Layer 6 of a small transformer language model trained on English Wikipedia (9 layers, counted from 0, width 128).
A neuron's activation on a vector x is GELU(weights . x + bias), where the dot is the dot product.

Input weights of the MLP neurons that the questions are about. A number n stands for (n - 500) times 0.0014.
n31 (bias -0.117): 603 755 649 487 306 516 639 547 444 438 589 738 385 516 487 260 566 704 288 697 681 384 415 413 670 585 766 566 508 346 551 573 553 160 516 784 445 364 457 201 560 473 480 635 437 316 528 280 348 245 572 496 537 341 368 457 593 455 480 384 582 682 592 466 409 508 429 324 527 452 531 711 524 465 291 660 701 751 416 790 412 664 378 410 458 483 328 611 564 631 436 534 474 572 492 594 386 662 609 550 459 428 366 481 555 458 546 458 455 219 532 455 46 645 632 496 352 423 622 500 513 524 785 492 408 496 516 476
n66 (bias -0.126): 306 443 555 477 291 595 496 535 412 551 353 372 197 326 649 692 448 652 525 201 440 543 496 408 586 525 500 471 308 770 633 435 513 500 446 539 391 563 334 421 708 432 418 545 426 418 314 437 514 480 545 454 500 612 474 546 417 507 392 525 547 643 384 500 621 481 482 605 604 292 589 554 237 465 561 479 535 526 472 709 534 614 529 722 271 618 732 511 443 465 425 437 325 340 479 362 609 576 803 359 662 475 633 394 482 583 563 638 588 386 547 396 565 450 720 526 497 644 716 545 553 254 440 464 637 729 451 592
n94 (bias -0.173): 659 511 413 393 587 425 538 207 648 429 306 534 287 614 591 596 376 657 404 558 355 681 535 464 457 376 485 429 330 529 486 690 453 542 369 569 370 339 522 504 529 493 361 686 512 508 415 675 511 687 696 315 353 473 512 496 395 468 648 266 366 417 570 912 599 748 500 787 500 793 500 454 442 706 469 466 439 516 492 427 348 585 727 489 654 564 386 488 403 580 317 623 393 685 623 476 590 512 500 355 404 350 678 589 284 496 404 637 520 673 500 644 618 624 619 308 646 751 707 464 545 329 299 562 460 544 470 288
n118 (bias -0.218): 346 134 533 564 508 238 392 157 582 230 602 559 612 385 343 250 598 968 383 488 648 468 492 188 594 484 532 512 379 457 459 569 656 289 455 589 548 540 567 472 345 434 488 610 706 441 459 776 516 604 603 452 454 430 471 488 378 541 545 516 446 467 620 418 679 500 788 512 492 556 527 244 613 504 395 576 202 342 427 686 388 310 643 224 474 446 533 375 508 484 355 735 474 637 395 417 351 573 633 306 517 428 437 453 540 658 575 483 641 547 695 732 508 528 568 441 429 410 575 373 594 556 619 758 471 630 385 444
n184 (bias -0.073): 424 452 561 567 546 644 427 653 535 378 686 367 443 519 544 599 511 673 507 629 396 570 611 572 563 526 709 659 673 366 439 533 594 384 522 375 270 630 590 355 406 539 493 492 412 385 341 744 701 486 652 459 496 463 569 438 399 413 422 614 606 413 535 251 375 465 635 383 532 566 710 175 423 443 489 441 329 728 460 836 645 607 485 583 484 401 560 461 630 430 336 361 579 397 375 353 484 264 611 261 405 507 431 614 286 508 183 407 329 511 337 563 395 641 596 573 292 630 590 415 286 525 555 703 381 408 482 614
n214 (bias -0.193): 451 544 471 479 565 553 480 707 653 712 289 589 589 472 551 437 284 347 476 857 567 223 496 708 504 572 724 427 563 572 424 728 474 483 440 263 261 522 288 340 504 349 607 650 318 298 520 652 558 647 672 445 479 548 140 664 320 528 171 346 459 431 785 432 471 521 437 460 543 500 561 351 571 550 623 539 480 402 690 542 591 492 464 601 575 500 557 374 456 386 479 433 704 484 591 386 584 305 642 239 578 374 395 370 598 446 541 189 631 384 568 740 512 568 555 488 292 483 453 483 508 703 520 615 641 438 539 749
n226 (bias -0.158): 496 334 512 580 500 674 387 624 626 334 488 258 548 608 335 469 508 596 347 468 419 386 524 435 266 385 535 407 563 542 540 591 352 513 362 630 477 314 519 742 554 805 496 446 406 373 429 492 423 639 321 594 459 288 317 756 357 625 516 543 516 541 515 605 561 500 445 412 465 500 641 563 575 416 524 763 473 658 449 451 715 350 340 773 458 557 444 751 563 328 342 726 424 634 453 121 542 218 611 311 696 433 376 485 407 438 443 533 427 761 326 651 733 733 543 492 404 538 404 582 562 201 442 669 549 524 384 390
n233 (bias -0.117): 193 554 590 293 372 632 475 553 731 402 400 363 521 386 549 318 334 648 434 608 410 322 292 462 425 546 666 598 629 540 485 312 601 532 404 388 365 546 456 592 637 623 355 439 578 509 362 453 524 701 377 653 208 584 526 488 178 517 487 471 470 517 436 340 334 544 393 657 496 619 909 496 844 456 463 475 553 820 587 335 667 173 567 225 347 418 597 421 467 179 526 407 447 624 492 644 667 664 616 400 358 595 626 516 455 443 560 621 445 561 492 554 691 616 306 534 492 628 553 431 728 402 488 695 846 689 631 521
n257 (bias -0.103): 610 462 580 535 420 778 350 642 430 753 624 460 672 354 438 656 576 529 488 599 492 463 570 614 442 187 360 492 475 478 635 607 566 322 603 422 370 721 348 814 426 676 410 491 581 645 310 492 724 695 287 533 555 504 568 577 372 378 508 602 693 449 539 588 213 383 589 358 372 468 579 716 730 476 389 557 278 403 901 363 669 623 363 404 409 351 638 347 446 488 687 392 271 479 365 529 396 636 651 783 521 414 343 476 395 361 419 624 323 452 649 599 634 595 377 235 520 496 444 436 231 573 411 779 367 445 367 512
n263 (bias -0.034): 618 513 431 586 406 427 440 493 724 226 517 523 531 593 525 554 526 459 450 642 443 497 761 285 486 419 618 358 513 428 439 663 357 456 507 399 303 604 418 452 683 545 530 660 479 532 276 486 612 580 307 369 612 476 580 576 595 621 411 483 448 490 442 493 420 653 397 562 470 450 621 525 271 543 625 621 331 503 439 486 374 537 264 467 600 598 703 636 446 641 471 475 543 702 383 545 439 597 461 542 514 601 470 750 370 582 538 567 361 612 252 558 483 686 581 342 326 601 658 363 596 420 400 551 725 692 384 473
n349 (bias -0.164): 388 348 652 438 596 588 615 523 550 496 367 515 452 496 362 500 496 457 450 550 372 674 644 552 308 703 511 277 481 728 564 461 460 563 259 651 481 555 421 586 393 556 492 406 318 492 640 332 387 629 451 364 624 693 632 538 469 671 465 311 393 496 426 413 624 598 523 797 606 726 425 571 543 534 574 643 515 715 666 601 303 415 480 387 193 371 508 554 632 615 389 598 346 392 542 524 508 583 721 557 428 720 561 433 534 430 143 711 480 821 383 347 690 484 481 427 459 550 318 557 124 389 576 558 468 649 630 202
n375 (bias -0.094): 453 479 329 343 349 384 451 515 379 426 398 559 488 319 703 541 680 458 748 383 461 511 405 341 626 504 529 550 334 359 204 542 628 463 629 519 631 438 662 530 496 633 466 405 559 362 435 672 566 651 680 602 445 419 434 530 290 627 363 635 461 399 569 863 484 679 455 227 622 325 551 593 387 750 674 523 448 298 560 567 518 666 661 345 444 492 638 456 322 530 368 422 536 383 489 624 508 440 507 370 496 331 430 820 507 524 309 504 605 228 580 302 508 413 380 563 427 544 474 638 357 857 552 496 559 543 522 511
n379 (bias -0.198): 231 565 559 357 286 492 367 621 557 298 360 452 329 641 289 610 496 421 541 516 638 573 590 685 59 369 468 618 565 439 426 311 439 655 357 520 645 258 476 512 526 360 639 586 547 415 693 462 607 547 586 561 546 450 167 508 418 663 459 630 370 710 567 504 479 560 629 350 632 508 567 610 202 667 754 382 472 718 573 466 582 777 603 492 466 322 629 483 275 253 383 546 522 467 634 659 150 648 702 325 470 585 372 555 379 375 479 675 513 651 303 512 429 439 520 627 520 613 376 466 392 403 480 671 653 517 769 736
n384 (bias -0.113): 456 762 480 604 556 632 442 673 446 500 633 580 719 702 563 446 568 714 640 586 529 259 660 672 551 594 667 516 699 571 493 559 412 470 328 504 515 291 591 316 583 415 609 537 447 545 578 548 591 748 521 372 472 488 194 485 437 468 614 341 289 536 250 371 504 615 481 405 519 504 553 579 683 330 414 419 699 620 648 594 280 457 322 340 677 399 286 682 559 620 446 233 563 617 473 492 459 467 372 183 423 434 580 631 477 475 262 598 316 348 563 429 472 281 543 666 375 687 363 577 603 366 569 656 549 254 630 364
n397 (bias -0.110): 476 392 496 402 334 528 721 515 488 639 427 312 433 484 330 316 440 457 450 619 330 565 496 203 535 566 402 453 719 599 353 554 504 508 454 350 641 352 459 574 574 386 477 362 664 656 396 424 545 398 516 277 420 574 377 436 500 169 625 542 433 544 345 644 417 638 538 473 515 530 478 607 492 594 639 485 307 642 757 182 463 496 582 492 654 627 531 721 407 580 781 572 413 450 523 287 455 791 589 536 795 320 625 426 466 232 528 605 749 579 690 566 433 272 374 704 623 426 523 396 435 712 405 538 396 428 246 481
n428 (bias -0.079): 442 460 569 579 391 631 489 500 534 504 528 390 725 551 485 532 521 626 560 440 550 218 507 460 350 578 472 576 362 398 316 254 567 527 532 659 472 473 683 350 274 368 553 355 224 555 415 570 390 423 583 486 350 608 248 591 303 504 360 384 703 416 578 481 569 466 374 543 351 339 568 386 443 424 663 401 406 631 641 530 497 500 733 655 265 595 395 466 525 749 496 570 382 698 296 514 343 334 671 615 478 546 594 490 605 253 496 407 606 359 372 579 449 667 585 669 483 391 517 389 661 573 531 649 323 496 510 486
n467 (bias -0.018): 602 596 602 631 638 384 570 211 481 344 365 424 384 388 527 401 717 486 324 535 473 528 571 653 625 394 617 337 489 459 532 422 537 469 411 641 388 574 486 525 534 460 486 455 610 404 546 580 411 393 590 338 405 374 504 406 343 670 404 644 572 460 662 406 453 426 406 547 528 448 449 693 585 442 309 756 465 489 398 626 622 401 618 517 828 580 633 414 557 630 507 394 557 454 479 449 354 297 503 356 551 451 382 527 264 679 485 474 536 548 553 735 673 589 623 192 606 583 590 611 809 343 591 436 172 555 507 553
n473 (bias -0.093): 598 607 487 581 392 575 814 519 693 402 494 457 500 571 271 364 512 468 563 345 354 481 398 431 442 424 917 386 617 493 549 513 491 624 462 494 550 531 509 497 631 654 500 387 639 500 414 513 605 530 426 370 595 474 543 681 570 536 644 588 468 458 509 663 748 416 381 603 454 607 528 537 554 364 478 459 503 565 563 603 521 560 494 531 537 310 364 389 519 447 560 485 184 383 601 390 567 439 298 596 431 541 341 518 475 554 415 536 490 660 497 439 377 449 519 454 318 247 590 503 473 594 397 576 447 546 541 377

Each question shows a token from some text and the vector x that enters the MLP there. A number n stands for (n - 500) times 0.0088.

"'": 648 513 549 426 557 561 459 663 513 527 489 559 589 466 429 395 310 507 495 540 385 477 579 584 511 605 321 353 386 479 488 658 586 516 570 510 662 497 586 504 692 455 514 304 555 588 364 390 496 492 422 588 523 448 529 369 507 650 464 383 448 524 329 436 370 304 756 404 480 507 399 438 502 351 668 398 449 344 468 452 525 459 719 604 487 453 388 460 676 551 775 478 473 445 511 638 695 585 168 446 379 537 450 524 609 457 420 648 594 641 462 387 300 604 452 590 402 478 439 652 455 439 589 433 613 395 633 469
Which two neurons fire most, strongest first? n384, n473

"er": 684 452 636 386 521 479 637 589 385 430 435 763 520 462 392 593 650 534 461 508 518 463 437 563 494 558 281 697 364 374 639 692 399 205 637 502 608 446 536 464 617 442 543 447 663 612 375 395 430 496 482 531 519 389 579 362 572 533 398 504 474 561 432 526 453 415 574 412 444 488 429 494 287 585 468 464 455 314 465 325 414 423 706 816 500 533 265 378 600 460 488 632 532 590 622 608 615 406 270 610 452 462 565 469 609 519 442 563 515 585 468 426 536 531 526 514 535 226 410 502 615 606 460 481 713 262 461 596
The neuron with the highest activation: n31

" in": 525 617 460 374 539 471 434 463 560 490 425 658 687 518 537 640 574 390 584 507 489 426 514 570 392 493 310 289 391 280 484 499 531 340 593 368 516 500 520 520 758 442 612 305 623 551 519 376 492 477 415 478 640 587 549 294 379 506 367 432 487 577 401 501 519 391 618 532 615 502 369 480 447 487 662 406 532 427 374 497 500 470 728 622 441 545 439 416 723 516 512 559 530 617 464 467 660 452 210 468 523 511 457 477 546 485 699 698 547 717 417 446 514 519 427 484 529 450 489 546 450 488 398 508 607 363 417 597
The neuron with the highest activation: n263

" re": 564 387 496 374 479 582 532 645 470 492 432 548 440 457 358 665 603 499 545 458 558 533 479 377 450 506 268 413 527 373 470 593 651 554 630 432 563 549 642 500 628 541 644 314 743 698 344 497 520 454 450 372 545 533 666 210 421 692 365 361 496 565 461 499 388 438 699 536 479 601 503 365 401 487 550 410 359 515 410 542 468 517 538 527 524 556 475 371 653 322 663 496 661 656 440 543 591 295 236 556 522 682 370 467 495 626 556 536 497 511 343 436 448 642 677 548 529 270 499 602 524 428 490 527 576 458 410 458
Which two neurons fire most, strongest first? n263, n184

"y": 505 359 532 316 619 527 617 593 448 577 474 731 661 419 368 609 421 570 362 506 548 491 557 486 365 480 359 472 394 483 582 553 431 505 531 439 678 412 454 477 590 338 516 382 589 533 483 461 529 490 326 586 438 452 521 449 462 538 284 438 541 573 435 442 401 507 447 414 533 511 525 512 354 477 560 472 407 555 376 380 611 530 612 760 551 530 383 494 715 407 584 673 620 549 494 657 726 375 214 478 495 678 435 662 478 426 544 598 477 700 374 386 566 798 635 463 493 471 409 632 532 384 288 335 387 372 598 529
The three highest activations, in order: n226, n379, n263

" ": 568 547 512 442 601 597 492 610 403 537 439 505 640 480 418 518 488 479 323 567 531 469 435 497 453 566 452 476 543 454 471 585 476 395 567 575 590 514 420 454 639 445 508 369 877 855 502 580 326 512 496 459 475 534 591 315 493 492 356 456 539 542 452 382 424 424 619 480 516 455 417 475 350 506 645 499 408 602 378 556 384 447 713 599 403 383 410 479 730 417 583 533 528 452 560 540 608 490 202 528 555 576 375 471 599 574 467 642 569 600 401 253 499 473 567 398 453 538 500 647 438 472 444 393 507 390 508 438
The neuron with the highest activation: n349

" 17": 601 618 473 532 524 528 466 637 417 544 509 478 544 386 411 551 361 373 482 443 497 545 494 490 625 623 358 642 512 338 797 601 406 508 568 431 518 464 559 323 518 456 548 341 860 644 468 477 307 426 448 550 417 580 463 233 415 545 422 517 596 663 453 391 535 292 569 388 438 524 240 469 435 532 535 339 475 575 434 506 637 518 572 519 481 560 546 526 613 454 678 568 585 530 560 461 760 556 178 512 542 587 461 567 576 501 384 626 552 600 518 592 435 530 497 481 716 478 558 544 423 509 270 260 508 339 434 495
The neuron with the highest activation: n397

"===": 553 538 611 442 399 465 480 685 512 622 423 607 509 315 478 713 462 574 262 583 510 542 436 561 498 593 354 414 483 576 624 480 431 576 521 606 613 537 632 584 539 376 570 318 592 596 563 517 394 349 342 456 431 469 586 236 452 515 370 533 551 482 554 560 540 249 738 408 461 531 362 511 426 438 429 439 455 602 491 466 466 412 756 527 426 532 463 594 684 558 638 532 495 586 584 501 684 449 295 516 312 534 421 562 518 429 507 579 464 498 457 388 617 780 399 522 467 578 221 432 512 379 500 396 689 446 335 582
The neuron with the highest activation: n349

" it": 572 446 462 372 506 600 478 669 517 550 487 495 635 541 471 541 503 397 485 537 491 488 466 429 492 727 431 661 468 447 604 546 489 490 407 600 611 501 598 580 656 437 641 384 451 563 360 406 526 535 580 565 417 579 576 439 301 636 255 424 387 468 348 517 369 329 679 482 479 373 238 396 476 446 462 372 381 559 323 497 515 407 608 622 548 406 336 375 566 386 595 558 656 632 425 669 564 442 317 491 555 517 324 550 461 696 556 815 633 624 393 420 596 530 389 611 491 481 410 611 599 567 497 403 510 343 590 586
The neuron with the highest activation: n233

"le": 678 326 580 373 580 408 561 587 446 513 391 688 563 470 407 490 406 500 276 605 593 308 458 621 539 689 544 498 423 374 611 653 278 323 563 519 597 589 577 442 591 412 489 317 683 627 394 574 447 530 456 386 444 519 650 252 434 506 407 469 534 641 422 510 402 383 560 524 439 428 579 423 385 375 632 430 553 302 269 420 412 374 494 645 539 604 504 449 671 336 521 730 617 600 622 678 513 553 250 528 435 718 478 498 563 584 468 707 647 593 493 463 687 552 591 472 462 340 503 571 490 454 450 540 465 331 502 511
Which two neurons fire most, strongest first? n118, n263

"al": 590 504 557 378 430 645 566 512 476 543 438 650 679 353 365 512 377 406 338 518 443 462 447 443 534 519 323 543 470 360 572 554 562 409 572 389 605 490 574 434 524 553 503 339 599 577 462 506 443 517 389 596 362 547 504 307 430 576 443 383 482 586 341 542 431 453 694 298 549 385 443 449 485 585 619 401 468 339 474 468 543 512 740 670 393 489 304 359 665 337 501 543 637 479 395 632 750 524 294 429 388 589 534 503 605 637 596 607 677 642 613 483 530 695 643 459 549 374 339 570 495 367 480 448 629 478 551 594
Which two neurons fire most, strongest first? n233, n375

"d": 410 460 486 390 630 465 528 577 334 599 410 743 692 362 448 686 432 508 240 484 493 460 606 392 559 614 457 479 466 450 591 580 443 457 583 619 554 604 351 569 717 344 639 483 615 455 635 569 446 442 496 561 424 469 572 428 452 447 417 477 440 567 415 464 321 348 635 449 440 455 247 454 457 509 633 512 398 383 442 587 468 454 690 784 513 424 328 427 696 362 454 497 671 563 466 621 662 446 220 420 438 568 537 684 515 462 545 588 485 604 476 538 593 576 558 465 397 419 458 539 462 445 452 523 490 329 495 545
Which neuron fires most, and how strongly? n214, at about 0.69

"art": 619 357 507 492 593 487 529 519 392 425 731 612 608 335 334 576 445 470 470 534 673 543 396 406 502 593 365 474 382 391 540 667 429 300 581 527 597 466 605 523 437 424 552 528 643 610 356 437 539 192 458 524 479 466 515 326 569 550 333 487 527 533 577 470 539 347 768 387 556 541 454 460 417 600 533 404 318 316 597 531 454 472 593 794 535 444 414 407 646 363 670 639 603 686 560 516 601 449 399 465 345 486 636 360 502 698 469 613 508 466 599 339 526 649 405 508 527 228 414 610 563 421 354 509 599 430 545 565
The neuron with the highest activation: n118

" V": 671 441 453 497 605 617 569 584 389 514 503 797 505 550 465 531 530 414 462 466 481 502 446 562 488 696 333 545 461 362 668 544 240 485 624 599 648 569 449 506 446 425 533 477 775 644 465 395 419 344 495 496 449 537 489 432 538 593 544 335 531 510 403 386 358 517 642 443 428 420 468 553 407 475 499 217 517 525 565 265 313 510 657 642 498 351 342 356 546 463 731 429 571 632 444 377 803 510 255 547 441 518 458 542 543 626 486 648 617 527 382 382 505 554 539 491 567 428 580 597 598 496 456 414 609 225 461 521
The neuron with the highest activation: n384

"li": 605 428 654 355 625 476 469 581 341 514 426 556 599 462 548 553 394 396 343 699 546 417 439 554 572 692 377 451 555 437 612 652 380 425 671 497 740 540 603 447 603 537 606 371 655 656 409 520 581 576 438 496 336 500 574 301 433 538 396 454 575 541 353 432 372 361 533 415 500 399 534 441 354 574 456 496 581 382 236 439 417 425 501 460 506 611 471 433 657 379 469 451 691 470 516 463 652 498 227 386 460 691 374 645 591 586 540 644 439 704 511 569 728 612 606 434 430 388 456 581 542 440 387 451 526 467 485 320
The three highest activations, in order: n263, n467, n233

" b": 592 334 488 419 486 575 483 504 464 530 488 539 441 463 435 612 623 529 314 547 433 549 484 480 529 512 418 493 447 476 652 527 400 512 516 543 525 478 482 512 529 415 663 240 737 600 417 355 423 330 484 432 508 503 472 371 475 756 396 445 557 549 446 391 533 450 522 504 457 508 499 505 283 359 561 408 450 456 479 548 625 552 585 802 511 571 428 499 664 174 671 439 641 567 520 614 659 483 228 436 313 754 472 580 507 550 649 615 673 513 390 259 453 385 646 515 447 549 735 661 494 411 426 476 585 413 628 422
Which neuron fires most, and how strongly? n66, at about 2.5

" against": 567 608 514 376 549 520 496 544 522 563 497 654 674 469 493 564 536 386 499 668 391 510 479 516 414 589 379 284 390 435 515 539 389 327 665 617 527 603 523 487 784 552 614 370 595 510 542 514 450 442 445 489 455 573 552 390 395 547 370 398 530 477 513 450 442 380 647 529 493 403 447 565 456 436 624 444 502 593 464 469 532 467 781 634 451 437 380 386 759 511 445 592 586 427 463 485 645 436 160 577 408 492 498 520 506 550 532 603 424 548 391 358 348 623 633 478 457 425 558 606 503 436 383 426 513 281 465 451
The three highest activations, in order: n473, n428, n31

" or": 590 539 447 408 434 646 506 522 248 511 541 497 658 398 520 418 494 512 416 631 438 554 569 558 433 586 390 485 386 425 566 665 509 523 683 526 571 481 557 465 777 424 564 389 670 587 329 456 355 372 437 428 382 630 427 341 199 516 376 488 511 501 468 451 492 373 644 523 568 437 369 538 553 486 587 406 495 433 391 426 429 397 649 632 476 492 377 379 684 580 680 534 582 470 568 557 493 487 231 566 372 573 443 422 517 652 577 516 420 552 510 359 561 508 495 503 542 397 660 709 525 544 374 517 529 429 635 569
The neuron with the highest activation: n467